Layer 2 of a small transformer language model trained on English Wikipedia (17 layers, counted from 0, width 64).
Take only the direct path to the model's output, skipping the later layers: a vector added to the residual stream pushes a token's score in proportion to its dot product with that token's output vector.

Output vectors of the tokens that the questions are about. A number n stands for (n - 500) times 0.0039.
" =": 678 220 434 641 785 383 625 426 480 512 600 592 310 406 412 318 382 369 423 568 375 518 631 547 426 716 570 483 436 510 526 584 322 514 716 541 575 399 467 588 419 562 614 655 257 467 500 727 388 625 414 663 601 534 533 799 402 735 669 412 727 518 188 590
" only": 435 335 477 635 424 672 596 532 642 361 426 656 487 488 406 586 493 605 530 459 525 604 461 577 567 474 574 674 544 589 422 438 557 415 606 526 415 494 555 474 488 594 503 544 450 543 476 565 488 530 535 640 446 690 374 592 684 734 665 554 644 309 607 365
"a": 525 548 419 431 474 433 415 380 530 596 551 441 509 624 508 477 513 452 477 361 597 463 415 278 466 500 414 457 426 581 553 605 630 588 454 297 647 602 594 494 447 479 639 559 616 487 624 517 538 528 396 404 398 651 453 349 355 512 489 625 605 360 577 564
"y": 292 554 381 522 213 539 391 565 413 419 458 470 683 619 680 559 579 262 488 346 640 478 451 405 422 611 579 468 551 707 528 528 506 463 459 655 723 454 560 667 401 578 672 495 339 281 472 548 583 554 374 423 557 534 359 494 535 441 474 522 536 529 423 525
" build": 553 325 531 746 529 485 480 530 525 307 466 742 346 487 289 611 654 494 416 600 418 596 427 617 456 582 717 601 455 561 327 622 394 607 552 531 557 503 567 546 492 636 504 618 324 475 359 647 493 474 638 611 528 721 566 515 620 444 678 482 707 486 564 592
"ans": 567 378 401 623 475 598 323 491 513 584 531 648 452 500 382 449 693 640 552 443 515 480 319 479 618 602 589 428 418 593 565 771 493 599 595 531 485 555 549 548 529 607 698 958 632 301 460 588 489 514 601 636 540 774 312 439 595 558 522 458 628 559 543 412
"ed": 363 401 474 432 519 370 607 506 699 232 435 530 291 598 468 583 459 492 483 333 496 450 292 326 651 299 654 421 478 742 680 424 649 625 318 476 589 636 504 565 654 493 604 458 467 400 428 638 472 333 453 577 445 507 564 689 550 381 602 764 517 651 444 479
" were": 421 528 510 635 443 476 261 482 611 285 590 613 368 508 342 551 467 593 389 546 373 538 405 584 475 581 629 754 385 308 405 634 652 538 557 481 308 573 434 530 632 516 456 596 235 360 406 515 489 500 484 866 435 688 423 544 409 707 761 528 663 407 556 611
"⋅": 557 184 715 804 513 623 407 322 580 470 410 772 360 327 333 580 453 673 446 598 397 614 560 700 369 743 573 844 273 537 495 456 483 592 763 492 463 509 307 661 541 663 695 699 58 435 450 526 264 397 628 689 402 604 639 555 632 628 734 496 667 360 426 627
"ot": 444 407 265 474 464 597 492 419 355 488 599 599 476 577 464 537 406 308 576 419 456 475 397 442 348 674 468 750 402 452 457 488 558 615 609 417 574 721 270 550 468 482 711 693 328 452 537 513 457 658 476 552 546 637 490 404 538 463 500 362 431 602 438 324
")": 524 368 331 576 397 397 473 394 419 568 392 470 561 220 652 593 361 643 372 452 561 527 348 610 644 473 526 537 591 489 651 601 670 576 450 539 525 433 544 330 591 644 558 403 402 373 514 443 399 536 630 532 461 451 650 405 579 416 483 464 657 349 401 364
"ives": 439 411 509 613 462 456 516 274 473 365 342 627 294 508 374 510 980 482 512 524 330 530 675 576 613 734 615 545 329 609 407 450 509 394 640 767 258 721 537 531 854 496 740 539 520 206 512 629 360 599 412 840 634 757 370 364 561 471 773 325 500 305 377 710
".": 583 652 584 444 545 437 606 639 448 540 401 500 750 702 603 752 519 391 531 526 358 413 443 416 543 483 461 456 623 357 480 593 650 580 500 449 537 437 643 361 519 556 410 365 472 333 471 362 490 431 500 564 426 358 477 347 421 576 625 487 603 463 466 512
"o": 570 560 339 462 536 597 576 621 363 606 624 473 550 610 567 528 605 345 463 473 656 433 568 526 557 338 490 590 493 594 612 463 520 567 472 397 563 697 357 432 537 503 625 590 513 619 773 600 518 469 441 424 561 728 448 419 550 469 489 481 471 478 530 517
"al": 518 275 479 539 475 500 513 759 494 436 446 570 275 532 560 447 493 467 612 586 497 450 624 500 500 486 395 438 600 528 396 453 523 457 327 341 500 634 655 595 551 601 607 542 703 257 597 599 541 591 309 447 595 386 514 356 381 424 512 576 618 445 530 432
"ulation": 531 472 508 881 578 697 373 741 693 515 575 609 232 503 324 491 245 547 518 631 440 599 445 528 364 486 684 726 495 577 471 562 622 436 620 446 436 576 335 434 746 720 715 693 559 330 200 490 351 445 436 603 479 529 519 411 589 458 648 389 666 526 475 819
"_": 486 323 522 780 561 607 614 412 597 488 452 643 466 319 433 505 448 497 458 597 385 555 540 706 454 427 585 557 370 476 384 334 434 442 698 590 547 447 608 461 519 497 658 687 431 207 399 601 372 605 452 521 497 578 580 638 599 474 640 410 507 564 339 553
"ri": 509 493 500 662 379 538 238 457 562 500 541 426 538 486 394 641 614 274 326 537 535 451 485 454 506 452 604 426 677 689 373 356 520 732 397 602 523 602 432 594 606 697 668 564 521 500 529 527 344 625 378 679 465 493 517 566 383 695 486 241 625 534 627 567
"ated": 518 382 603 594 560 667 544 440 698 206 425 597 309 348 559 518 520 459 415 436 321 567 593 353 507 616 786 552 416 801 172 545 763 409 551 265 442 746 521 470 440 442 595 673 414 241 710 525 361 391 327 562 362 573 447 508 757 500 633 589 464 576 381 476
" ": 488 527 344 649 568 488 598 516 482 551 528 408 629 466 522 423 491 529 526 527 418 554 369 655 637 483 346 431 725 396 445 518 558 413 294 557 592 436 611 538 527 463 406 369 651 652 602 489 582 423 515 479 519 476 328 449 597 555 530 470 373 540 510 376
" area": 520 327 823 808 617 527 295 568 592 393 609 673 273 444 316 575 753 402 497 711 525 575 373 628 395 568 722 605 473 471 436 600 376 545 573 667 589 375 397 465 516 667 552 595 277 373 437 712 488 419 525 572 531 661 615 615 695 540 792 450 654 455 518 407
"oard": 604 70 643 507 486 583 446 605 568 283 480 660 332 557 619 497 599 657 586 554 434 567 779 352 657 697 569 725 458 600 361 377 298 403 693 421 514 649 513 462 697 628 611 621 519 363 351 745 326 522 587 845 599 609 518 761 714 615 607 363 538 401 619 670
" was": 396 386 409 510 503 504 333 599 651 405 503 476 300 522 470 614 475 666 424 516 385 542 432 561 552 464 593 648 478 331 346 538 468 593 487 497 318 519 577 542 495 326 465 580 446 398 445 593 519 617 491 661 371 655 344 577 468 494 707 465 620 549 507 733
" h": 402 425 497 557 536 508 589 538 565 567 514 546 530 436 490 594 429 488 505 571 549 577 477 470 552 456 589 502 521 463 398 514 471 436 531 503 427 470 518 445 506 530 413 444 562 581 523 443 542 504 589 502 544 628 503 457 558 530 626 507 456 572 588 487
"⁄": 398 271 657 834 538 506 537 622 469 628 514 700 298 517 327 469 556 442 519 500 284 611 727 564 436 652 678 961 450 602 166 315 455 674 840 566 337 724 484 385 334 792 567 661 143 244 124 545 202 371 565 479 471 612 538 887 736 772 682 379 783 210 582 570
" team": 463 341 554 662 322 629 540 626 453 378 636 705 387 377 285 595 473 462 531 636 524 552 423 492 521 497 649 696 382 516 436 675 546 541 610 555 411 381 513 606 451 603 448 509 183 489 412 554 436 319 457 635 572 672 503 582 652 574 578 463 606 389 475 734
"urn": 482 351 589 727 428 500 394 493 424 257 448 543 500 627 289 551 534 398 409 677 602 476 458 379 360 393 620 557 456 421 349 376 190 486 393 673 408 626 496 505 677 554 665 653 530 235 310 615 264 497 648 734 629 848 530 632 597 604 474 369 621 279 656 577
"est": 571 373 712 469 512 482 527 419 218 444 377 659 465 596 544 553 405 424 436 555 377 503 313 364 432 380 620 548 296 818 194 473 412 455 563 383 309 605 469 558 574 582 680 585 472 504 342 597 484 344 370 526 335 426 567 377 500 367 583 403 312 558 340 608
"ind": 485 299 621 608 306 591 642 548 605 571 278 673 548 361 425 451 620 469 677 511 440 513 470 319 585 641 476 432 409 535 401 356 309 462 500 560 545 763 324 546 725 520 761 751 402 476 387 527 493 497 546 528 437 597 584 616 652 581 572 477 427 432 421 559
"ember": 294 238 480 670 346 747 752 304 718 466 411 688 210 702 621 394 654 569 407 741 285 515 556 478 306 697 725 721 346 433 526 260 343 800 411 379 473 648 339 596 454 640 620 672 119 408 587 424 302 610 675 486 702 459 608 592 874 757 462 447 702 538 403 721

Output weights of attention head 1. The head adds the sum of these rows, row i times number i of z. A number n stands for (n - 500) times 0.0021.
o0: 796 510 367 497 555 574 504 446 525 475 493 460 522 493 678 213 564 638 433 524 487 423 651 474 498 626 559 537 468 543 548 406 373 577 522 537 471 522 618 496 469 218 517 235 759 957 594 647 578 728 518 464 559 442 567 739 255 493 517 372 525 346 382 770
o1: 515 597 522 698 519 504 501 511 717 312 383 464 458 517 580 376 616 569 448 386 457 366 491 487 494 419 362 503 409 418 423 502 430 433 530 541 464 719 597 505 395 332 595 571 529 532 498 440 347 546 505 395 546 610 495 557 499 656 635 483 542 387 503 502
o2: 545 509 359 539 575 490 441 547 308 647 538 407 499 427 415 383 568 453 321 415 483 499 448 401 429 144 622 601 343 484 402 474 473 357 526 464 539 531 520 665 364 414 519 673 513 345 505 240 294 546 717 535 404 542 408 799 508 657 463 518 471 339 518 294
o3: 699 374 469 289 548 542 637 400 650 409 541 677 564 543 463 361 525 502 524 584 405 448 546 511 560 576 561 526 450 563 454 551 465 399 577 470 417 578 535 481 369 456 554 385 635 515 492 515 453 654 458 621 437 495 548 612 362 508 493 520 675 427 479 567
o4: 442 553 489 751 468 530 372 530 614 410 382 669 347 538 519 569 479 510 475 304 431 525 606 494 543 477 448 409 411 566 337 526 546 506 616 493 457 446 535 568 473 513 356 417 318 384 619 190 369 428 409 529 510 464 390 547 547 691 468 553 582 405 663 592
o5: 546 393 469 676 739 328 591 566 424 550 490 616 499 637 496 221 330 612 521 481 567 546 534 467 494 466 524 673 467 589 650 520 235 583 289 211 568 566 516 417 506 272 514 791 570 659 448 480 501 460 591 299 413 577 693 415 594 380 433 379 606 487 414 540
o6: 578 404 579 562 850 461 425 500 474 406 417 841 941 452 749 816 364 502 531 663 551 224 818 729 445 497 601 536 448 424 406 645 464 632 645 623 430 446 561 485 476 542 536 647 604 536 472 558 463 541 268 404 112 511 569 441 405 414 762 376 398 596 363 619
o7: 443 418 476 386 515 449 450 408 301 615 368 223 486 582 589 667 355 394 568 575 377 348 475 351 525 755 571 459 586 567 632 352 569 488 609 498 651 282 556 308 498 471 518 388 521 533 364 541 403 662 502 637 453 443 470 486 506 610 641 552 533 629 268 396
o8: 598 574 607 561 352 698 418 425 385 334 378 552 457 694 586 373 629 488 386 576 358 524 746 378 617 408 593 563 353 782 447 461 219 686 493 722 535 530 378 439 423 394 361 551 535 327 715 579 445 477 631 407 596 381 418 418 542 462 339 488 626 465 530 638
o9: 590 726 461 527 308 578 500 564 347 244 285 493 635 644 411 261 617 602 412 472 582 635 589 632 374 176 419 617 488 236 536 650 420 575 537 475 172 325 597 396 468 306 597 594 494 359 587 468 500 430 533 379 697 414 484 362 545 554 346 553 317 223 565 506
o10: 366 522 500 552 431 364 622 350 722 606 364 409 323 416 609 505 397 673 521 374 515 574 739 392 324 526 599 430 669 336 513 436 468 500 441 314 673 528 494 434 483 597 467 353 383 528 490 437 444 493 356 613 748 628 604 464 492 520 337 508 567 592 515 479
o11: 328 521 458 497 298 478 501 564 564 383 400 632 495 568 566 556 451 492 482 525 436 532 431 390 467 585 543 405 448 354 336 568 390 428 472 451 414 639 555 599 583 560 470 369 489 446 507 465 547 529 548 420 604 574 487 530 659 526 508 333 394 308 647 584
o12: 536 497 496 580 339 529 543 478 536 426 500 488 382 746 380 700 645 506 753 579 547 730 396 730 505 422 299 367 364 483 592 463 418 403 437 398 449 339 421 477 497 505 394 597 570 579 355 296 532 596 441 548 574 535 422 446 608 647 253 798 586 271 508 572
o13: 402 99 669 660 436 470 394 487 464 789 694 736 486 438 611 554 363 535 680 520 498 583 373 508 463 573 585 453 685 598 254 334 633 408 493 449 620 491 433 592 628 478 339 516 492 455 523 582 567 445 438 489 362 586 510 663 480 379 664 480 551 763 479 544
o14: 535 457 522 503 475 360 795 484 501 492 676 576 741 520 519 234 495 659 526 632 495 351 510 739 570 555 285 437 421 488 568 359 393 633 701 316 502 578 712 257 361 328 343 453 466 631 648 647 400 517 546 411 458 524 616 354 499 690 541 313 502 564 547 633
o15: 457 293 553 369 435 539 683 374 471 530 367 482 497 460 423 391 693 566 533 493 277 373 718 375 437 646 588 495 627 498 408 477 353 373 508 628 392 467 545 460 722 659 381 513 395 542 431 583 522 477 477 548 454 663 367 535 691 480 450 435 409 415 500 460
o16: 575 505 454 251 600 550 609 412 764 672 623 364 711 446 646 520 673 634 505 350 729 413 633 577 453 532 334 330 480 422 603 679 488 385 359 493 403 548 748 560 349 467 371 587 663 698 584 529 720 601 426 450 359 757 466 464 323 486 498 535 309 595 392 642
o17: 366 552 649 511 561 436 788 482 610 644 568 677 665 424 735 540 488 485 669 432 480 586 550 570 498 502 467 535 429 570 437 521 726 516 717 457 638 429 494 230 390 520 467 434 471 521 533 361 461 462 549 470 399 349 586 482 290 595 510 638 444 680 307 440
o18: 678 388 470 312 487 421 685 324 585 535 515 341 374 580 579 524 433 615 456 582 558 364 556 479 366 458 495 493 561 381 566 365 517 532 380 475 421 576 464 417 443 453 706 469 559 291 409 530 420 621 523 529 582 355 653 498 594 519 514 396 721 453 330 424
o19: 562 456 591 344 420 583 390 595 526 610 609 385 452 497 403 421 506 532 512 366 513 420 406 536 513 586 471 329 563 403 686 542 507 519 571 380 453 541 570 368 400 485 557 550 479 548 559 634 461 383 644 652 434 701 534 375 347 362 484 486 514 718 283 293
o20: 590 601 550 520 523 592 316 546 647 332 526 513 552 632 536 588 567 563 227 566 466 373 274 490 451 192 511 623 468 448 504 379 531 469 533 469 560 542 381 431 457 459 347 644 591 477 596 413 296 421 525 256 559 428 581 681 306 454 491 515 252 574 454 666
o21: 480 528 440 727 613 674 493 643 441 299 641 696 547 713 341 967 631 389 666 263 682 442 584 150 389 241 323 438 632 400 472 347 654 730 543 231 592 558 632 920 634 596 439 468 138 407 624 360 513 422 424 804 422 463 416 319 671 343 228 477 559 338 628 310
o22: 413 405 468 561 513 460 494 571 573 538 435 362 428 494 569 562 463 410 465 691 527 578 349 466 466 544 494 625 461 411 529 376 540 501 401 561 535 497 714 504 479 591 660 416 467 600 413 413 570 566 396 521 436 499 507 444 536 614 436 478 453 547 558 351
o23: 627 480 467 649 617 156 242 392 474 570 531 358 576 505 691 482 419 601 609 486 398 596 356 605 858 623 470 468 565 548 635 468 456 384 799 310 748 371 525 265 332 437 544 465 675 770 355 577 316 528 527 744 398 514 418 664 502 467 539 543 599 681 418 570
o24: 352 491 415 416 684 375 564 568 622 585 425 425 524 431 437 502 459 431 653 439 601 468 540 419 449 747 450 487 593 595 260 562 594 555 447 267 794 554 304 501 476 514 454 455 517 544 686 725 533 640 435 611 424 618 711 532 472 722 565 653 498 496 536 357
o25: 636 796 522 278 628 588 277 661 512 583 542 522 480 711 640 783 318 535 478 410 646 446 338 537 494 504 304 458 627 522 562 478 473 508 494 330 509 323 521 369 743 473 530 542 499 452 534 35 443 447 510 475 468 327 565 488 499 620 587 443 459 543 551 636
o26: 258 545 544 481 765 610 614 609 609 523 466 398 349 477 366 810 505 471 566 460 509 525 520 532 466 366 262 578 680 645 588 385 595 359 443 357 517 334 532 533 586 495 586 552 690 386 388 478 455 682 327 490 567 652 700 480 518 551 577 408 600 534 353 459
o27: 428 470 640 478 518 615 377 533 719 565 524 398 736 683 550 370 800 242 724 793 576 346 640 454 411 460 415 389 322 535 505 347 177 485 437 491 832 590 412 632 477 504 667 732 508 474 472 440 620 428 535 597 856 688 446 375 451 481 570 515 543 646 645 586
o28: 554 492 483 415 413 528 411 479 330 511 431 541 422 438 747 535 404 622 288 443 425 344 554 685 494 534 543 348 321 611 616 496 621 621 451 250 619 434 506 410 481 618 329 360 423 643 511 513 497 520 650 634 534 477 792 586 686 384 581 529 496 582 530 337
o29: 277 434 567 964 579 571 392 402 492 240 358 761 283 535 167 311 692 406 551 530 668 677 384 197 307 522 561 415 199 781 416 229 437 730 509 425 662 646 289 549 688 879 505 544 312 549 321 331 19 139 459 501 406 145 558 494 542 363 238 547 321 267 577 272
o30: 580 475 563 480 529 615 530 361 515 425 428 424 609 501 507 378 597 451 468 436 562 447 594 557 545 520 473 493 623 642 429 377 603 463 482 407 678 524 340 320 428 416 368 478 388 268 477 560 475 513 510 615 483 421 621 569 644 534 465 594 575 619 642 497
o31: 488 677 454 551 613 583 517 470 563 429 374 605 540 421 560 292 449 299 487 602 619 475 626 627 474 612 606 483 438 518 597 522 642 390 754 588 352 444 723 503 404 438 523 324 481 526 379 545 485 567 551 604 373 487 401 634 319 544 487 269 530 585 755 705

Each question shows a token from some text and the vector z that the head gathered there. A number n stands for (n - 500) times 0.0043.

"\n": 366 450 513 450 579 409 555 475 515 432 481 568 482 534 497 456 481 500 429 501 539 800 473 441 496 561 598 519 557 480 543 527
Which of these tokens does it push down most? " ="

" b": 521 419 322 367 395 528 583 378 541 320 525 502 324 646 448 489 548 398 445 619 520 555 409 435 458 368 484 436 616 542 382 441
Pushed up most: "est"

"D": 358 447 501 419 585 442 672 452 301 366 469 552 492 581 395 351 458 672 371 404 566 871 601 459 567 550 691 285 543 731 382 515
Pushed up most: "ulation"

" the": 411 471 449 462 505 429 544 501 490 417 506 565 486 577 437 528 496 462 495 476 440 566 582 422 546 459 563 473 422 408 492 509
Pushed up most: "y"

"ore": 490 519 468 505 444 480 549 535 489 351 569 615 461 571 621 555 510 547 560 427 477 565 577 422 589 370 534 542 483 484 492 452
Pushed up most: "ember"

"d": 415 468 499 447 556 465 662 474 350 367 472 536 441 582 414 401 481 602 396 436 548 762 570 500 561 534 644 322 512 610 412 548
Pushed up most: "ulation"

"in": 479 475 437 487 503 426 583 465 434 372 506 529 462 553 420 471 512 517 501 457 469 621 577 485 553 435 554 408 496 468 480 545
Pushed up most: "ated"

"ing": 493 450 418 459 466 463 552 462 491 385 529 568 439 558 505 519 523 470 488 487 526 591 490 464 524 485 552 500 517 438 478 504
Which of these tokens does it push down most? "⁄"

" |": 420 519 461 441 530 529 483 478 446 353 576 685 429 573 534 572 435 436 496 457 461 694 565 467 494 386 579 460 578 611 421 459
Pushed up most: "⁄"

"s": 482 426 489 433 520 478 580 537 456 347 458 542 444 528 558 536 520 441 480 494 415 549 475 464 589 539 495 429 658 504 475 572
Pushed up most: ")"

" –": 505 480 486 520 517 451 621 467 395 426 549 523 547 571 485 601 603 450 472 485 477 646 518 537 574 461 535 464 510 435 555 524
Pushed up most: " only"

"M": 266 353 517 323 620 452 567 605 459 474 611 532 522 453 512 466 479 513 471 506 321 832 609 449 643 611 646 578 613 440 532 514
Which two tokens does it push up most, strongest first? ".", "y"

"\"": 494 469 552 458 469 566 534 459 436 393 512 564 465 624 618 526 518 464 537 501 494 707 516 437 526 401 584 482 520 572 465 505
Which of these tokens does it push down most? "."

"-": 450 524 557 543 591 421 550 504 536 470 469 522 454 553 417 583 419 440 518 424 481 657 509 435 509 394 547 343 417 561 541 552
Pushed up most: "⁄"

"ch": 549 469 446 505 490 536 488 499 503 369 463 606 539 617 429 566 467 326 410 457 447 629 449 566 599 497 574 517 522 381 503 384
Which of these tokens does it push down most? "_"

"urg": 535 439 558 515 387 572 590 502 440 382 450 443 393 623 385 528 508 370 461 515 438 573 539 506 606 350 616 451 360 326 399 510
Which two tokens does it push up most, strongest first? " =", " was"

" ": 384 524 531 412 571 466 502 342 530 569 425 581 540 484 421 470 492 451 382 457 588 709 507 356 429 548 528 497 433 583 480 502
Which two tokens does it push up most, strongest first? "urn", " team"

"ed": 501 474 420 484 485 533 545 425 440 457 546 575 422 605 522 496 470 428 428 490 502 571 476 550 551 437 525 433 523 493 497 495
Pushed up most: " build"

"7": 383 503 500 398 551 473 502 366 540 561 429 576 539 505 412 458 473 451 394 473 593 697 508 363 434 563 534 502 457 578 477 479
Pushed up most: "urn"

"ation": 444 470 387 514 576 371 552 557 543 410 552 536 469 593 398 542 411 467 494 467 358 508 520 476 601 417 527 404 403 423 513 537
Which of these tokens does it push down most? "o"

" and": 436 475 417 477 493 498 464 391 438 399 549 597 446 640 511 476 457 457 440 517 527 542 491 497 508 394 497 423 562 547 486 419
Which of these tokens does it push down most? "."

"ard": 505 397 498 451 457 471 616 547 453 359 513 509 400 549 485 557 576 487 442 481 438 576 524 505 611 437 545 459 515 428 440 515
Pushed up most: " ="

" N": 563 498 410 486 516 541 460 611 562 263 521 619 415 634 467 426 382 453 608 392 469 535 644 448 501 516 491 399 599 504 498 541
Pushed up most: "ember"

" was": 481 501 450 472 445 504 566 525 461 374 552 604 464 584 599 553 524 536 539 460 502 600 569 432 522 420 519 492 500 494 462 446
Which of these tokens does it push down most? "ans"

"v": 456 430 479 450 594 474 475 483 485 430 495 591 471 538 417 538 462 401 400 501 412 673 512 521 499 505 515 351 493 514 414 523
Pushed up most: " team"

" G": 464 486 381 444 488 575 649 456 482 389 494 578 477 586 557 534 582 482 450 496 496 614 487 458 479 477 612 566 545 508 484 548
Which of these tokens does it push down most? ")"

"ric": 538 386 431 546 500 432 595 497 435 288 540 512 379 591 442 440 514 440 504 602 370 586 520 426 550 461 371 474 586 473 341 557
Pushed up most: " ="

"A": 540 436 533 455 503 610 478 567 559 329 755 561 457 511 588 598 394 368 792 315 343 956 686 323 477 472 524 694 509 602 496 420
Pushed up most: "ember"

"T": 388 532 468 480 658 476 489 351 538 449 580 674 511 561 375 543 372 519 461 387 460 967 625 323 432 396 591 448 525 757 418 483
Pushed up most: "⁄"

")": 442 484 471 453 475 517 578 459 473 401 479 545 481 600 471 521 552 502 435 481 546 604 516 458 488 492 610 479 458 451 441 466
Pushed up most: "ulation"

"'": 535 491 448 498 392 516 577 525 484 357 551 563 449 508 651 546 522 546 588 397 440 651 574 423 583 378 592 579 478 483 497 479
Which of these tokens does it push down most? " were"

"5": 375 509 546 414 599 419 475 319 551 603 412 591 579 454 405 451 472 438 383 447 606 784 509 317 404 577 531 554 454 638 491 495
Which two tokens does it push up most, strongest first? "urn", " team"

" C": 515 452 382 534 602 479 542 590 599 359 528 515 411 520 390 458 415 492 484 538 416 620 540 522 540 552 437 477 445 494 416 551
Pushed up most: "ri"

"====": 342 550 561 352 649 388 437 254 619 680 391 608 584 392 345 434 405 418 323 419 649 873 496 249 348 574 454 568 435 814 504 527
Which of these tokens does it push down most? " ="

"n": 507 548 544 652 575 442 604 600 466 354 483 472 416 629 411 652 423 425 611 437 403 556 525 520 563 281 581 202 426 462 525 533
Pushed up most: "⁄"

"ased": 472 459 364 422 480 520 488 342 480 341 536 576 375 683 478 471 473 445 404 542 517 529 444 451 498 383 462 425 605 563 430 412
Which of these tokens does it push down most? "."

"av": 542 517 496 411 551 583 468 637 525 297 512 572 400 616 449 406 444 464 479 422 450 580 641 541 554 510 539 429 510 479 420 471
Which of these tokens does it push down most? "ives"

"==": 481 448 462 457 553 452 575 484 490 357 560 566 385 611 423 542 445 500 442 434 426 589 523 470 610 397 493 349 525 519 463 517
Which of these tokens does it push down most? "o"

"ust": 501 413 499 441 475 471 585 499 457 373 467 482 426 553 455 522 569 399 451 523 485 637 492 477 524 514 550 508 560 460 450 508
Pushed up most: "ri"

"m": 521 487 509 525 448 475 590 517 419 352 513 516 398 558 473 472 583 474 517 528 458 587 514 529 584 407 552 440 510 376 444 498
Pushed up most: " ="